Layer 5 of a small transformer language model trained on English Wikipedia (8 layers, counted from 0, width 128).
In attention head 3, each number of a token's query is one row of weights dot the token's vector x. The head spreads its attention over the tokens so far by the softmax of query dot key.

Query weights of the head. A number n stands for (n - 500) times 0.001.
q0: 538,453,466,551,475,388,467,468,511,468,477,605,472,577,393,415,488,471,515,644,509,442,494,523,570,468,526,456,602,541,638,506,726,576,509,641,794,494,474,425,517,523,666,543,608,548,442,690,405,604,639,540,520,407,462,503,541,611,412,542,578,440,323,460,483,503,625,612,592,617,628,539,614,547,453,602,548,486,581,285,442,385,516,655,494,544,318,592,401,455,672,458,509,431,456,615,482,343,536,460,558,356,372,617,598,304,543,554,601,567,422,486,565,552,492,584,777,552,488,551,599,301,633,476,675,431,402,500
q1: 526,538,370,559,476,572,511,618,631,575,547,553,559,466,453,554,441,594,443,432,359,410,342,472,314,507,540,541,514,526,604,539,500,397,436,474,448,382,515,467,512,533,461,636,608,547,411,590,505,368,328,598,443,344,495,508,493,409,575,480,542,518,511,552,625,393,520,462,536,588,554,626,669,590,519,650,572,446,444,560,520,457,587,547,590,631,368,356,517,513,684,695,439,410,322,492,446,569,397,548,473,476,367,623,479,468,520,453,491,406,484,630,398,669,537,525,596,640,656,503,485,475,556,549,568,498,436,497
q2: 422,337,610,647,500,533,549,545,543,397,396,743,418,449,420,448,657,446,432,679,609,532,421,625,384,565,415,530,621,500,592,419,586,623,443,664,512,488,538,330,321,425,488,522,406,683,419,550,436,440,503,550,553,433,797,394,555,711,400,372,463,443,421,441,491,627,531,663,500,576,762,485,506,657,621,562,392,374,468,416,494,415,497,420,609,692,560,569,556,556,598,566,306,455,593,421,329,506,521,500,494,521,509,593,634,352,409,512,418,401,454,586,392,682,503,396,604,720,478,514,548,693,424,365,638,434,383,362
q3: 489,398,535,520,552,623,510,583,432,601,463,521,540,502,707,552,573,551,547,435,510,502,568,451,446,434,512,516,394,609,382,396,451,450,347,453,425,493,507,486,432,447,454,567,488,585,477,318,439,522,384,591,594,668,600,451,398,537,488,421,472,459,432,594,484,350,391,438,664,449,614,545,515,502,627,452,521,472,565,589,524,488,454,590,521,495,488,333,500,485,420,556,553,475,478,519,436,500,369,548,438,545,548,520,483,564,707,467,413,529,686,561,543,576,552,479,371,456,417,413,507,312,679,655,411,463,491,557
q4: 519,406,426,546,413,487,540,550,610,544,534,480,533,502,649,518,507,511,421,563,439,550,413,438,486,616,491,502,575,604,491,579,483,526,645,452,592,485,493,531,502,572,643,397,520,578,519,554,369,509,444,513,582,457,466,637,481,574,440,602,456,507,538,494,496,382,482,444,498,515,468,533,577,498,344,566,570,553,581,440,518,446,631,511,418,457,473,598,555,484,536,616,516,401,319,653,466,375,428,625,560,481,366,573,365,394,558,474,596,507,390,607,520,657,491,478,677,487,457,535,433,473,579,417,626,444,539,504
q5: 415,642,533,502,631,539,513,515,577,482,495,679,483,507,582,560,414,384,479,308,438,490,543,596,445,490,548,466,544,488,549,349,532,431,319,602,458,485,594,459,440,429,547,520,386,442,539,529,530,297,568,436,575,578,469,523,429,624,610,394,570,569,585,598,512,407,576,510,534,668,536,552,541,466,709,516,440,351,477,476,569,566,559,475,460,500,559,447,377,369,328,454,456,505,635,492,372,541,592,465,549,683,548,406,497,666,577,520,455,415,551,584,573,614,418,478,567,510,609,449,341,606,415,717,518,478,470,515
q6: 423,406,459,722,577,601,626,489,478,468,535,500,451,358,453,549,474,514,549,484,594,529,526,377,540,405,595,519,506,532,472,413,481,566,346,526,590,704,581,371,497,539,465,503,492,439,465,700,435,534,600,483,426,287,597,283,427,456,471,348,577,394,576,552,500,455,489,637,561,511,474,547,537,454,613,321,421,489,497,601,540,486,409,489,514,580,553,474,376,427,257,388,474,658,563,590,529,401,511,525,559,466,508,544,198,446,685,500,482,421,679,557,492,608,505,292,456,578,554,444,261,411,554,532,531,594,421,360
q7: 490,529,557,437,451,475,421,526,510,423,421,603,664,640,533,793,444,495,398,460,566,418,511,396,572,547,412,510,494,458,375,522,444,472,525,361,353,490,479,625,625,508,500,521,642,459,552,486,432,490,469,516,360,526,402,452,332,556,676,467,439,354,557,451,601,652,570,536,495,561,405,556,450,492,560,614,597,396,458,495,566,570,415,359,497,349,429,403,415,475,564,555,455,580,487,490,561,663,637,387,480,530,505,469,427,606,432,541,621,461,470,424,518,405,599,464,495,415,505,624,552,451,411,561,318,629,658,303
q8: 402,436,515,328,478,387,390,597,452,358,592,480,724,456,565,345,571,520,503,551,507,574,459,527,649,600,609,603,645,538,377,616,706,287,601,716,626,388,392,401,513,687,557,338,464,471,589,621,391,433,588,602,390,657,523,116,376,545,507,586,519,460,417,506,583,590,621,642,572,663,664,426,513,325,350,455,332,313,318,334,364,622,431,494,435,453,401,610,497,320,461,681,520,468,470,520,500,487,490,703,415,472,579,491,514,472,533,545,482,363,462,503,575,436,516,419,619,468,533,445,532,418,271,639,474,604,448,279
q9: 445,466,582,637,724,288,503,429,584,403,525,476,461,611,551,603,373,512,377,456,577,432,347,353,456,422,585,558,572,532,528,465,342,533,490,250,524,447,406,518,542,488,435,595,518,397,532,596,545,337,612,341,536,652,584,419,550,378,628,559,524,631,497,294,500,488,591,506,350,601,348,599,683,379,314,529,572,578,457,597,580,653,336,569,512,447,497,551,539,609,572,268,580,503,347,377,613,590,649,464,509,373,491,455,503,595,659,533,560,475,573,503,266,686,425,724,417,442,463,453,523,427,405,641,494,550,512,604
q10: 572,388,423,508,646,613,642,509,330,381,513,581,421,403,591,705,411,506,554,472,515,544,518,610,657,464,474,558,413,613,386,461,621,532,383,461,426,756,555,323,460,523,430,616,486,557,494,360,562,582,690,439,426,353,538,426,609,542,375,373,463,291,643,538,528,605,489,514,588,542,459,611,515,621,651,512,350,506,608,387,582,520,517,486,486,618,573,367,549,470,531,341,456,492,595,500,461,503,376,445,569,503,690,479,326,717,526,497,489,441,555,539,437,476,591,424,376,422,709,586,383,609,628,663,404,578,395,517
q11: 460,357,481,327,352,466,675,551,632,368,556,639,494,385,316,525,433,476,565,613,393,585,700,430,558,458,395,506,407,420,365,528,727,391,452,558,445,724,485,491,609,458,399,461,637,592,474,409,517,494,613,497,380,503,530,408,249,387,555,480,643,557,566,548,477,524,488,521,511,485,524,427,433,494,460,706,558,310,491,503,467,524,523,562,515,506,596,366,491,425,513,509,403,692,509,362,570,582,754,242,494,441,455,503,528,404,359,503,628,515,447,407,582,482,427,550,547,497,600,609,626,390,551,617,348,426,599,297
q12: 372,545,396,468,589,467,768,541,485,468,559,329,597,374,528,574,462,645,681,415,480,650,382,609,436,485,356,333,500,375,434,526,506,577,407,410,469,579,494,682,429,553,443,560,522,587,422,681,351,453,540,350,395,341,595,663,500,488,577,527,625,319,372,594,564,718,401,675,536,524,592,577,430,742,554,637,188,497,333,449,424,701,503,408,549,401,591,376,540,602,416,560,563,551,420,472,574,437,552,398,482,506,568,543,429,657,415,500,523,364,412,399,389,417,573,668,503,533,475,372,620,667,547,564,437,650,607,472
q13: 669,570,410,413,447,550,209,452,495,484,566,529,590,604,378,538,694,554,609,510,506,487,506,519,421,448,376,548,648,555,572,497,513,387,528,476,567,459,497,519,471,273,531,288,458,555,523,394,423,687,453,526,594,640,446,373,446,436,411,590,513,442,378,495,541,436,679,492,588,531,543,552,438,554,451,500,567,425,505,552,457,569,548,427,479,349,511,456,581,533,662,643,521,536,565,593,424,484,585,734,487,701,568,515,549,579,519,609,537,369,517,461,508,559,417,381,441,399,487,620,528,497,351,451,513,404,407,579
q14: 760,485,419,658,665,693,404,507,395,583,381,482,575,571,504,810,631,586,542,443,706,462,396,428,323,385,378,286,417,430,437,221,529,456,394,576,453,407,581,478,304,427,564,393,427,646,627,473,694,574,460,489,533,313,388,617,553,679,432,464,435,257,415,535,332,373,694,482,510,371,264,518,373,575,361,400,619,662,833,712,467,518,352,612,402,624,604,435,449,527,421,512,339,514,651,600,700,552,439,467,560,653,456,629,653,429,574,395,449,299,593,342,594,552,392,403,324,571,335,504,260,566,648,477,559,542,536,489
q15: 401,563,656,500,395,562,475,699,655,603,494,367,460,272,537,334,602,444,369,577,424,395,388,465,433,406,662,330,533,303,583,446,520,484,580,645,376,446,462,455,405,486,503,645,503,660,593,485,503,677,408,534,666,360,563,310,467,547,574,721,436,621,128,435,450,497,466,493,353,273,825,541,475,377,640,291,544,510,434,458,423,386,533,331,364,479,399,443,418,327,574,460,563,573,655,361,401,347,433,579,411,542,407,471,511,294,348,713,455,650,579,446,626,549,460,493,705,464,517,252,464,384,604,585,548,447,524,579
q16: 539,481,583,633,461,389,657,599,485,412,376,374,282,486,474,715,511,576,442,449,543,557,669,450,446,489,343,432,621,397,7,282,372,606,440,373,526,602,351,530,474,552,558,530,474,489,514,555,482,610,779,245,518,313,530,741,359,475,393,420,705,137,484,377,358,602,455,384,504,253,371,595,454,485,464,563,445,639,477,277,379,620,335,662,478,515,410,664,522,531,540,246,553,446,420,395,531,515,357,429,550,397,545,375,531,612,218,544,528,371,555,642,485,538,434,595,336,654,432,790,464,511,508,565,335,532,331,511
q17: 547,563,435,599,345,500,426,618,492,344,478,621,539,526,476,536,387,453,461,353,571,547,548,309,506,566,524,536,445,467,299,371,497,441,339,578,614,482,487,492,484,554,458,549,505,628,513,483,431,314,535,403,396,489,550,445,393,429,494,524,455,351,574,409,534,533,436,419,521,463,478,702,329,696,597,562,444,434,552,533,527,419,606,410,588,500,533,528,412,673,445,354,445,614,561,595,628,492,447,363,663,521,621,417,312,468,500,276,435,508,659,410,537,580,402,524,582,573,613,506,490,559,707,419,468,492,508,597
q18: 568,576,512,548,595,512,632,621,494,470,335,494,469,438,475,613,444,523,613,425,408,638,361,464,553,521,671,546,341,509,604,453,616,488,466,762,711,773,416,562,605,403,394,506,288,628,540,527,610,533,449,506,335,349,378,365,553,663,569,519,633,597,514,409,673,396,407,358,543,572,648,389,667,480,512,497,617,509,429,424,503,633,293,560,497,510,607,416,321,331,382,336,565,494,315,432,566,604,541,577,457,307,628,425,537,687,578,367,404,409,537,528,716,362,478,664,469,562,431,350,429,727,529,490,374,497,569,503
q19: 543,477,518,500,451,691,210,395,437,672,564,494,619,389,541,556,677,601,390,525,303,355,527,454,454,716,426,552,490,402,581,420,264,564,637,397,424,387,378,432,411,545,438,429,458,506,503,446,503,559,564,574,503,503,428,447,503,265,530,415,538,371,517,421,472,487,478,423,573,525,385,380,339,523,466,379,506,541,717,606,637,409,617,399,510,448,769,534,398,395,306,527,467,500,629,273,662,630,538,628,506,552,436,598,366,462,351,624,317,578,399,315,395,618,323,380,613,565,297,479,460,414,545,556,513,318,377,516
q20: 564,625,665,510,396,487,599,557,438,486,415,382,398,638,586,504,407,699,771,320,567,740,456,489,572,414,704,573,432,447,511,453,544,500,437,486,712,449,591,391,579,483,585,609,455,444,493,659,674,372,507,412,438,471,700,511,578,323,547,299,342,482,574,533,466,649,343,423,367,449,454,280,678,604,683,625,617,589,666,568,298,577,366,586,712,439,574,442,562,467,594,444,386,513,306,549,464,429,469,375,594,540,793,471,515,508,560,252,347,418,511,582,358,593,490,462,527,621,902,434,473,556,468,478,514,285,483,391
q21: 549,347,487,497,432,454,489,441,363,671,265,666,553,569,483,353,319,538,423,434,637,618,579,545,434,494,551,455,529,578,428,504,410,602,525,465,547,447,551,497,356,459,441,517,622,854,281,407,573,655,534,473,604,503,358,427,585,497,381,407,530,377,471,679,666,390,571,353,539,513,441,530,441,281,516,671,490,470,569,532,679,291,395,631,331,618,435,724,446,557,449,316,452,438,716,558,472,497,563,419,693,371,497,566,486,817,678,587,468,507,414,374,470,542,490,477,417,578,621,862,611,416,665,507,486,308,650,534
q22: 291,701,409,452,606,615,347,496,311,738,523,517,567,578,483,615,609,465,518,438,568,623,446,509,381,463,586,435,662,406,578,402,655,484,605,840,299,517,650,306,563,530,475,440,654,619,397,400,621,617,602,672,546,635,649,487,587,387,531,688,639,685,527,335,659,200,585,199,581,375,758,504,443,439,624,612,778,521,625,880,496,228,479,563,343,539,638,321,525,261,569,586,252,492,834,738,548,409,550,739,693,777,470,508,447,380,323,458,804,187,640,605,436,749,420,496,596,603,343,419,422,509,595,390,539,492,555,693
q23: 328,770,344,345,388,433,496,347,529,651,454,427,457,482,680,692,493,522,307,689,329,571,569,639,406,580,493,553,449,552,681,427,572,520,426,787,317,425,375,482,529,636,511,408,207,664,482,616,554,563,504,478,453,676,522,252,404,432,285,561,626,415,188,534,511,455,456,415,357,525,519,644,302,481,326,608,579,234,245,353,444,559,676,442,500,436,722,374,475,465,488,523,403,412,628,618,519,671,461,755,528,702,379,469,492,575,445,572,613,537,519,532,609,478,615,371,726,454,549,378,560,482,581,387,677,338,550,500
q24: 336,317,430,466,241,607,500,447,661,459,489,587,582,623,422,479,231,451,620,527,715,447,391,533,451,455,516,584,887,679,407,770,504,609,436,566,301,636,735,516,433,304,512,620,261,488,319,673,520,447,421,360,284,508,533,561,384,434,463,488,496,260,508,646,181,403,373,580,379,582,553,378,712,500,500,588,324,445,661,714,456,464,638,650,698,414,484,342,401,479,616,394,504,327,279,661,315,650,238,639,561,629,472,485,604,530,693,398,355,674,554,757,370,240,610,445,703,419,557,403,350,512,488,533,620,496,465,412
q25: 507,386,700,366,393,552,459,594,473,373,556,531,621,556,462,440,785,382,704,391,402,437,443,706,556,339,609,363,542,419,512,657,436,408,405,596,485,523,539,387,660,423,815,321,134,339,701,492,734,484,519,547,572,433,678,365,481,511,436,602,158,698,480,518,734,496,519,244,570,485,630,409,528,571,507,480,428,712,426,512,433,663,608,660,381,520,617,686,362,581,646,504,649,835,524,442,432,488,398,435,608,438,349,403,576,396,243,637,211,720,504,511,557,350,602,462,455,559,512,397,593,558,539,488,628,407,432,651
q26: 577,324,356,681,605,548,469,359,587,704,496,584,414,565,471,847,539,799,426,353,469,496,708,755,491,448,555,564,455,327,368,294,348,646,666,296,302,599,622,390,338,403,533,263,534,253,569,696,397,359,789,449,475,521,560,586,292,418,444,447,277,521,513,520,208,547,513,534,400,385,303,376,384,324,210,451,744,463,462,335,440,441,468,521,329,564,398,566,329,367,174,755,543,313,634,334,556,350,677,663,637,616,252,582,351,523,513,458,818,389,469,340,275,655,645,413,508,387,500,500,455,433,496,470,458,460,624,627
q27: 318,362,533,396,432,492,550,601,445,496,361,405,855,431,469,618,358,589,430,415,525,395,633,561,459,654,484,405,684,375,472,702,543,529,314,786,387,655,607,580,707,349,492,723,369,606,534,450,450,492,492,321,547,233,484,537,431,821,488,434,348,707,709,407,643,609,634,385,511,372,544,461,443,836,446,508,391,422,372,639,693,604,477,770,563,403,456,334,524,517,662,302,359,550,333,508,577,275,585,622,443,323,468,419,306,696,244,676,596,359,496,539,653,476,698,800,407,588,383,751,569,461,464,533,528,504,391,595
q28: 411,579,454,225,585,600,767,265,326,385,566,573,305,426,572,722,480,477,452,418,680,405,480,500,619,431,554,570,587,599,266,472,606,391,570,341,572,523,373,679,466,701,466,717,431,573,597,577,689,281,646,368,667,465,543,421,474,368,698,556,413,364,378,478,575,488,584,527,658,729,614,424,445,461,567,528,716,413,301,508,520,690,548,527,615,721,734,202,527,378,625,467,504,467,540,453,452,473,447,707,348,713,423,475,303,633,718,546,532,551,557,673,229,425,542,492,632,407,441,551,314,519,200,727,670,541,386,492
q29: 357,540,395,426,564,297,545,536,330,468,493,821,473,496,411,464,532,440,366,264,591,279,149,564,730,452,583,301,496,721,314,500,104,600,650,209,608,600,504,615,632,461,401,642,625,648,511,595,396,552,531,472,287,668,452,432,728,423,565,600,365,575,488,448,511,627,480,484,616,443,232,492,668,468,424,669,523,396,116,585,687,571,587,481,438,580,548,418,317,335,289,467,540,523,641,441,601,536,535,340,500,507,418,322,529,437,480,593,705,536,582,561,426,784,500,477,561,628,372,474,470,336,262,593,472,598,585,449
q30: 357,608,485,401,579,376,731,388,732,294,680,449,611,682,423,617,588,388,748,343,612,399,306,468,540,373,299,523,504,639,413,643,815,321,446,573,492,481,476,765,399,295,424,393,469,469,591,504,715,436,555,322,450,660,275,371,473,416,298,385,334,532,628,507,308,392,645,449,425,347,560,570,664,480,561,463,315,631,516,638,273,365,625,597,637,368,429,631,519,463,373,404,564,428,427,520,621,556,746,637,836,552,712,420,480,386,468,356,474,704,616,300,469,568,431,485,550,598,568,465,337,387,254,451,445,730,427,500
q31: 512,418,619,410,665,408,475,753,330,500,771,424,727,682,725,641,397,467,388,321,462,594,513,356,347,519,415,558,383,297,435,567,402,661,585,562,705,480,424,504,456,383,761,464,708,608,415,644,618,569,692,697,532,361,299,426,780,535,578,343,453,637,394,330,500,276,420,432,565,633,398,571,545,418,379,605,500,642,553,587,516,460,396,540,616,475,415,508,735,922,487,636,663,585,661,330,698,520,693,384,674,405,388,653,446,513,617,445,601,398,778,382,250,688,551,449,508,311,426,750,469,436,439,343,504,400,630,548

Each question shows a short text with each token's key, already scaled and adjusted for position as the last token sees it. A number n stands for (n - 500) times 0.0023.

Then comes the last token's vector x. A number n stands for (n - 500) times 0.014.

0 "ot": 391,476,466,453,462,425,482,505,443,478,464,457,515,712,578,692,231,457,169,812,548,625,822,545,582,675,442,278,267,342,349,385
1 " put": 309,426,445,406,461,407,389,475,390,441,463,454,534,756,617,644,383,502,348,762,575,553,930,343,632,626,463,315,227,364,450,344
2 " |": 503,468,464,538,473,504,498,478,579,440,534,516,491,691,674,755,230,368,87,668,597,630,834,439,657,562,434,418,303,396,299,431
3 " ": 629,432,506,444,473,541,485,344,600,545,515,455,485,658,633,755,349,373,166,738,598,569,820,277,869,442,606,522,387,407,460,475
4 "2": 436,593,580,326,626,456,357,383,537,556,240,542,434,646,590,573,293,376,279,737,530,670,818,416,792,466,678,487,228,486,485,539
5 "0": 479,490,557,413,516,598,489,428,595,485,387,525,432,551,517,710,325,83,345,506,670,661,841,315,569,772,694,356,321,443,550,654
x: 499,518,551,493,373,619,519,445,472,589,382,564,604,548,452,515,554,460,538,470,589,433,385,478,532,572,451,478,553,430,523,464,561,557,529,492,469,538,570,481,450,588,476,376,565,510,486,464,542,452,593,552,543,463,383,490,506,427,341,498,387,436,387,606,484,491,493,472,483,443,501,509,475,552,487,489,459,486,422,646,503,540,516,436,418,617,518,496,499,670,526,534,576,575,493,527,561,361,615,459,582,445,645,563,478,586,459,510,539,608,596,460,490,582,503,450,526,420,652,472,489,433,392,625,609,333,576,482
Which token does the last token look at most? 0 "ot"

0 " of": 467,498,501,490,505,474,484,499,478,469,496,497,515,635,546,637,318,485,339,686,529,556,671,512,552,590,478,413,394,408,408,439
1 " the": 500,500,497,477,507,467,462,461,501,433,491,515,513,652,521,662,357,510,336,666,584,533,667,504,566,590,472,406,375,426,411,452
2 " each": 469,433,455,446,486,366,386,498,480,471,401,561,533,622,519,555,383,514,340,738,583,546,658,454,559,538,442,409,397,424,447,480
3 " v": 579,468,536,356,566,361,401,446,460,386,407,498,527,589,540,571,410,430,350,731,571,538,652,434,535,575,482,428,416,436,451,405
4 "ort": 475,500,569,419,506,465,445,463,477,420,460,499,474,519,544,531,407,429,278,561,552,560,642,459,636,611,403,402,400,438,425,435
5 "ex": 499,539,543,488,567,460,471,434,470,473,433,498,496,583,536,520,421,465,317,611,540,566,679,502,611,638,463,330,366,500,434,462
x: 494,502,524,403,413,583,430,315,557,704,353,548,524,513,431,576,483,563,489,597,534,551,469,603,460,605,476,515,500,496,593,581,406,506,557,482,497,453,474,520,387,539,558,346,507,545,338,520,566,516,450,579,499,553,515,502,502,427,325,536,508,572,524,579,467,465,485,405,525,555,591,487,540,489,521,402,477,451,598,494,478,492,500,480,552,567,436,473,432,593,436,547,528,522,531,549,497,405,507,552,528,530,522,631,604,294,439,594,508,429,476,522,486,487,444,414,488,489,536,500,553,472,595,348,591,441,489,594
Which token does the last token look at most? 3 " v"

0 ",": 453,485,496,476,504,473,477,493,493,469,510,475,521,739,595,740,183,449,210,805,543,638,797,572,614,679,459,356,323,322,346,387
1 " which": 387,490,505,439,397,368,354,439,446,354,379,519,504,840,549,744,248,428,312,682,638,604,836,365,633,552,472,313,381,371,338,386
2 " was": 423,514,441,525,522,504,328,541,504,427,405,638,537,750,467,690,251,549,333,615,653,674,783,525,715,561,440,396,361,405,246,353
3 " granted": 518,478,496,445,516,487,403,350,431,406,325,534,517,812,629,695,231,528,264,851,522,668,839,289,638,564,528,396,341,350,367,488
4 " in": 561,486,526,482,560,464,465,456,443,376,399,557,492,709,554,697,229,524,343,608,585,744,852,508,621,645,470,248,336,362,344,374
5 " ": 521,772,634,585,597,500,510,355,473,432,379,325,467,668,405,607,369,465,382,806,568,692,790,347,700,662,621,423,484,349,331,413
x: 531,556,488,505,467,524,444,513,554,646,335,461,600,412,520,441,473,491,499,475,569,490,478,590,535,562,490,560,562,418,557,491,511,406,482,411,513,530,750,567,467,570,494,426,525,566,522,511,676,408,564,493,444,521,564,527,498,558,443,577,503,499,357,536,513,509,486,568,547,526,571,554,433,436,432,495,631,496,572,426,536,557,532,549,441,549,536,449,444,565,462,418,472,702,513,446,428,432,595,613,505,441,420,408,421,529,498,565,484,510,512,426,385,460,521,445,520,423,555,554,561,436,559,448,598,354,523,515
Which two tokens does the last token look at most, in order? 0 ",", 4 " in"

0 ".": 469,526,483,470,535,474,435,476,499,387,479,477,555,833,615,718,118,497,165,855,558,656,798,508,611,609,498,353,329,327,357,391
1 "5": 536,464,416,442,549,553,450,540,567,447,357,519,541,801,658,744,144,503,277,694,589,695,874,357,634,448,502,294,428,322,423,391
2 "4": 582,524,465,416,541,554,466,509,569,456,383,505,523,695,601,767,171,474,319,676,591,772,823,334,616,319,550,345,308,322,524,301
3 " m": 468,451,509,308,645,409,337,366,493,352,226,584,550,765,596,792,329,562,205,838,620,611,860,418,651,497,506,406,360,361,563,289
4 " /": 681,487,469,351,623,503,539,446,504,414,624,466,486,564,513,722,287,362,64,669,467,574,860,302,551,484,329,487,272,315,566,357
5 " ": 481,770,665,473,596,421,590,272,510,465,408,389,393,481,561,689,347,420,246,860,623,478,818,183,726,455,526,638,419,360,470,383
x: 489,611,484,535,480,563,348,527,628,550,375,531,598,487,512,481,465,377,470,466,549,535,508,503,468,542,446,508,591,457,515,525,584,371,476,392,511,551,715,514,442,571,507,413,584,440,468,444,629,503,591,535,404,514,489,614,570,427,503,614,537,448,385,505,466,533,584,633,521,577,509,575,549,560,426,476,596,488,553,590,628,567,563,553,486,409,595,450,524,586,476,515,505,490,492,480,486,450,592,545,579,577,417,473,492,499,451,549,534,453,556,526,393,392,464,452,429,482,517,490,485,376,583,499,539,369,457,425
Which token does the last token look at most, and with what share of its attention? 0 ".", with about 40%

0 " May": 395,487,475,456,466,392,469,461,439,491,393,503,512,706,530,648,247,556,246,776,597,600,761,621,565,603,430,349,329,389,364,374
1 " ": 450,411,493,445,530,466,465,460,498,484,496,455,499,695,580,695,239,482,230,798,522,597,738,556,601,635,495,370,326,322,361,424
2 "2": 630,390,492,421,531,455,458,402,460,598,272,479,422,602,459,538,304,550,420,814,649,687,746,597,624,573,470,410,324,436,308,385
3 "0": 532,488,502,486,550,588,522,435,514,533,493,500,444,545,379,608,381,292,481,562,706,711,729,548,470,822,497,237,351,498,354,465
4 "2": 610,548,476,516,586,579,531,434,464,649,346,537,507,635,345,640,343,422,389,628,653,828,610,499,501,789,312,397,433,532,373,570
5 "1": 468,583,567,465,568,565,414,520,521,642,217,526,468,606,393,651,411,770,297,596,615,637,625,423,491,858,370,413,656,446,331,446
x: 493,538,460,434,377,541,501,517,505,555,378,443,530,542,442,515,573,401,423,501,578,439,588,501,475,514,518,449,519,488,480,536,552,407,541,280,530,566,506,508,387,582,518,404,534,448,472,483,581,568,461,469,550,449,541,536,445,464,346,606,564,385,417,686,543,490,476,470,585,531,573,516,446,461,465,402,525,507,581,509,627,636,596,453,332,385,445,542,519,444,629,525,456,637,570,523,446,478,491,519,550,526,623,498,435,443,467,500,533,622,421,483,409,449,480,493,461,469,589,416,541,520,456,556,568,403,599,502
Which token does the last token look at most? 1 " "

0 " Max": 429,489,460,460,442,398,483,497,437,464,442,478,505,632,527,590,310,452,304,698,647,506,675,595,563,574,456,396,347,459,443,365
1 "im": 467,426,499,463,542,440,569,460,468,525,444,546,511,548,533,526,400,392,336,685,683,479,662,572,564,597,372,359,376,531,490,306
2 " R": 542,450,497,435,536,360,498,433,445,432,414,467,508,533,509,623,391,515,270,670,613,492,706,473,509,580,426,389,347,515,435,340
3 "ă": 599,495,549,486,501,464,509,465,463,528,391,460,534,559,491,563,392,465,241,732,669,456,597,571,504,570,418,456,349,546,490,258
4 "ile": 498,498,529,523,523,488,528,594,467,492,574,470,492,540,482,494,449,384,363,589,726,515,625,684,580,630,357,447,352,557,479,320
5 "an": 500,471,446,550,461,456,520,533,515,530,510,479,491,500,431,583,503,526,332,569,667,482,698,569,535,682,401,344,390,523,427,310
x: 488,435,559,328,463,697,508,379,449,600,388,469,493,468,415,506,536,557,526,510,429,540,512,585,525,528,445,467,613,437,478,480,544,442,480,421,519,461,560,565,574,541,522,468,434,481,481,497,636,731,481,553,529,522,530,536,562,499,432,629,506,461,443,638,471,462,440,460,572,492,598,501,492,506,453,527,571,460,493,536,434,484,465,417,427,507,635,546,468,456,509,452,446,589,518,445,475,502,479,547,524,568,558,536,517,201,304,509,475,526,478,582,500,519,397,547,484,462,576,468,486,484,426,457,642,393,551,493
Which token does the last token look at most? 2 " R"

0 "ase": 436,475,479,471,480,437,472,499,461,469,422,491,528,731,577,674,238,494,194,809,569,592,790,567,563,605,428,344,296,383,371,387
1 " |": 498,462,486,524,525,505,503,491,546,450,526,506,514,683,596,694,219,409,137,749,570,619,741,486,610,610,445,373,340,360,326,386
2 " ": 516,366,484,423,502,524,455,385,557,484,469,445,465,592,587,681,327,397,211,785,586,570,764,311,791,579,525,420,456,289,473,430
3 "8": 598,572,480,282,592,407,354,511,517,510,322,556,493,609,553,532,230,402,297,828,516,719,684,505,719,626,629,383,362,385,491,407
4 ":": 439,379,482,416,507,571,496,418,508,385,455,492,478,574,602,720,247,131,292,703,737,680,719,384,662,538,414,534,332,369,565,506
5 "1": 455,542,585,368,590,498,384,568,514,465,413,453,498,675,597,675,166,288,365,596,704,514,806,305,502,567,419,413,598,333,435,544
x: 475,593,518,441,512,625,535,399,554,524,326,554,571,507,478,549,552,450,491,494,580,473,454,475,458,520,560,415,437,499,570,460,557,448,509,467,475,568,570,445,331,526,486,380,606,486,586,446,553,443,484,535,481,462,509,478,532,496,347,591,417,410,438,607,526,545,491,543,554,551,599,579,402,530,389,485,582,542,641,555,610,550,540,492,376,426,404,507,496,485,604,631,487,575,476,445,438,356,615,577,531,499,684,537,542,450,481,475,515,541,473,472,475,576,424,475,458,416,577,383,575,450,528,590,560,541,598,509
Which token does the last token look at most? 1 " |"

0 " partic": 449,475,491,483,500,450,483,482,477,472,455,483,505,649,557,628,321,485,308,695,534,561,683,545,540,553,465,408,361,414,419,421
1 "le": 521,444,449,452,474,472,452,522,486,482,411,521,514,613,539,597,414,490,318,628,653,546,669,511,566,584,434,425,345,430,412,369
2 ".": 474,444,486,499,518,439,443,502,537,403,470,482,532,752,529,550,376,468,385,636,676,603,709,526,563,554,461,428,423,449,421,402
3 " These": 476,458,520,479,486,422,452,392,481,449,425,559,478,663,531,648,328,434,391,603,544,565,691,416,552,514,444,371,432,381,422,509
4 " charg": 497,518,578,398,606,395,413,420,501,430,360,545,491,738,526,572,372,507,348,709,539,556,716,501,511,479,478,384,425,455,473,439
5 "es": 497,526,545,500,563,432,463,445,484,432,404,500,500,605,530,591,384,515,309,601,522,542,704,436,579,631,444,343,392,481,397,476
x: 531,529,466,332,525,541,364,504,498,607,475,530,527,488,405,466,625,475,537,526,616,458,487,552,501,603,550,505,619,472,596,474,529,514,530,408,521,451,485,487,325,553,448,500,494,441,420,529,521,535,465,589,541,487,461,567,511,521,385,650,558,520,440,559,464,463,455,511,604,606,586,519,590,478,511,384,521,487,662,549,550,481,463,362,463,555,531,477,475,546,600,543,576,569,602,517,507,474,456,512,566,550,561,547,462,188,468,526,464,504,557,418,475,635,572,541,531,468,545,551,500,456,513,418,629,426,579,561
Which two tokens does the last token look at most, in order? 4 " charg", 5 "es"

0 ",": 462,488,497,480,503,478,481,494,495,474,508,479,517,696,578,696,241,458,262,749,535,613,743,559,593,646,466,382,355,355,374,407
1 " M": 486,385,464,475,502,267,383,411,389,401,253,529,543,666,536,656,309,504,290,741,618,561,714,402,582,523,416,423,411,448,390,329
2 "old": 532,454,518,376,548,417,497,518,402,411,409,456,525,617,484,553,294,386,222,790,721,488,655,527,565,546,353,510,325,470,432,269
3 "ova": 525,523,535,479,491,469,473,511,471,425,425,471,509,543,499,577,390,446,173,736,669,453,689,620,581,640,399,439,344,497,406,183
4 " |": 478,509,434,502,490,538,525,555,546,469,572,512,487,577,552,610,315,318,175,647,684,584,703,544,612,624,394,395,450,421,344,288
5 " ": 497,618,513,480,494,529,515,382,528,507,481,462,460,552,557,642,362,309,242,706,624,578,719,388,804,576,495,432,549,357,456,362
x: 502,596,489,413,457,572,427,444,616,608,328,532,597,565,482,476,521,446,499,516,588,497,450,566,502,520,453,566,559,429,438,507,567,380,518,397,476,601,729,490,345,588,464,335,542,488,435,421,627,479,560,524,414,532,519,521,560,433,458,620,470,448,429,556,433,537,561,605,581,476,549,554,501,533,435,496,571,535,628,519,573,547,480,532,470,502,580,403,527,575,467,518,497,617,532,499,456,440,603,665,563,563,438,496,496,511,510,545,481,556,539,497,371,391,489,449,519,478,540,538,492,441,490,511,597,395,510,454
Which two tokens does the last token look at most, in order? 0 ",", 5 " "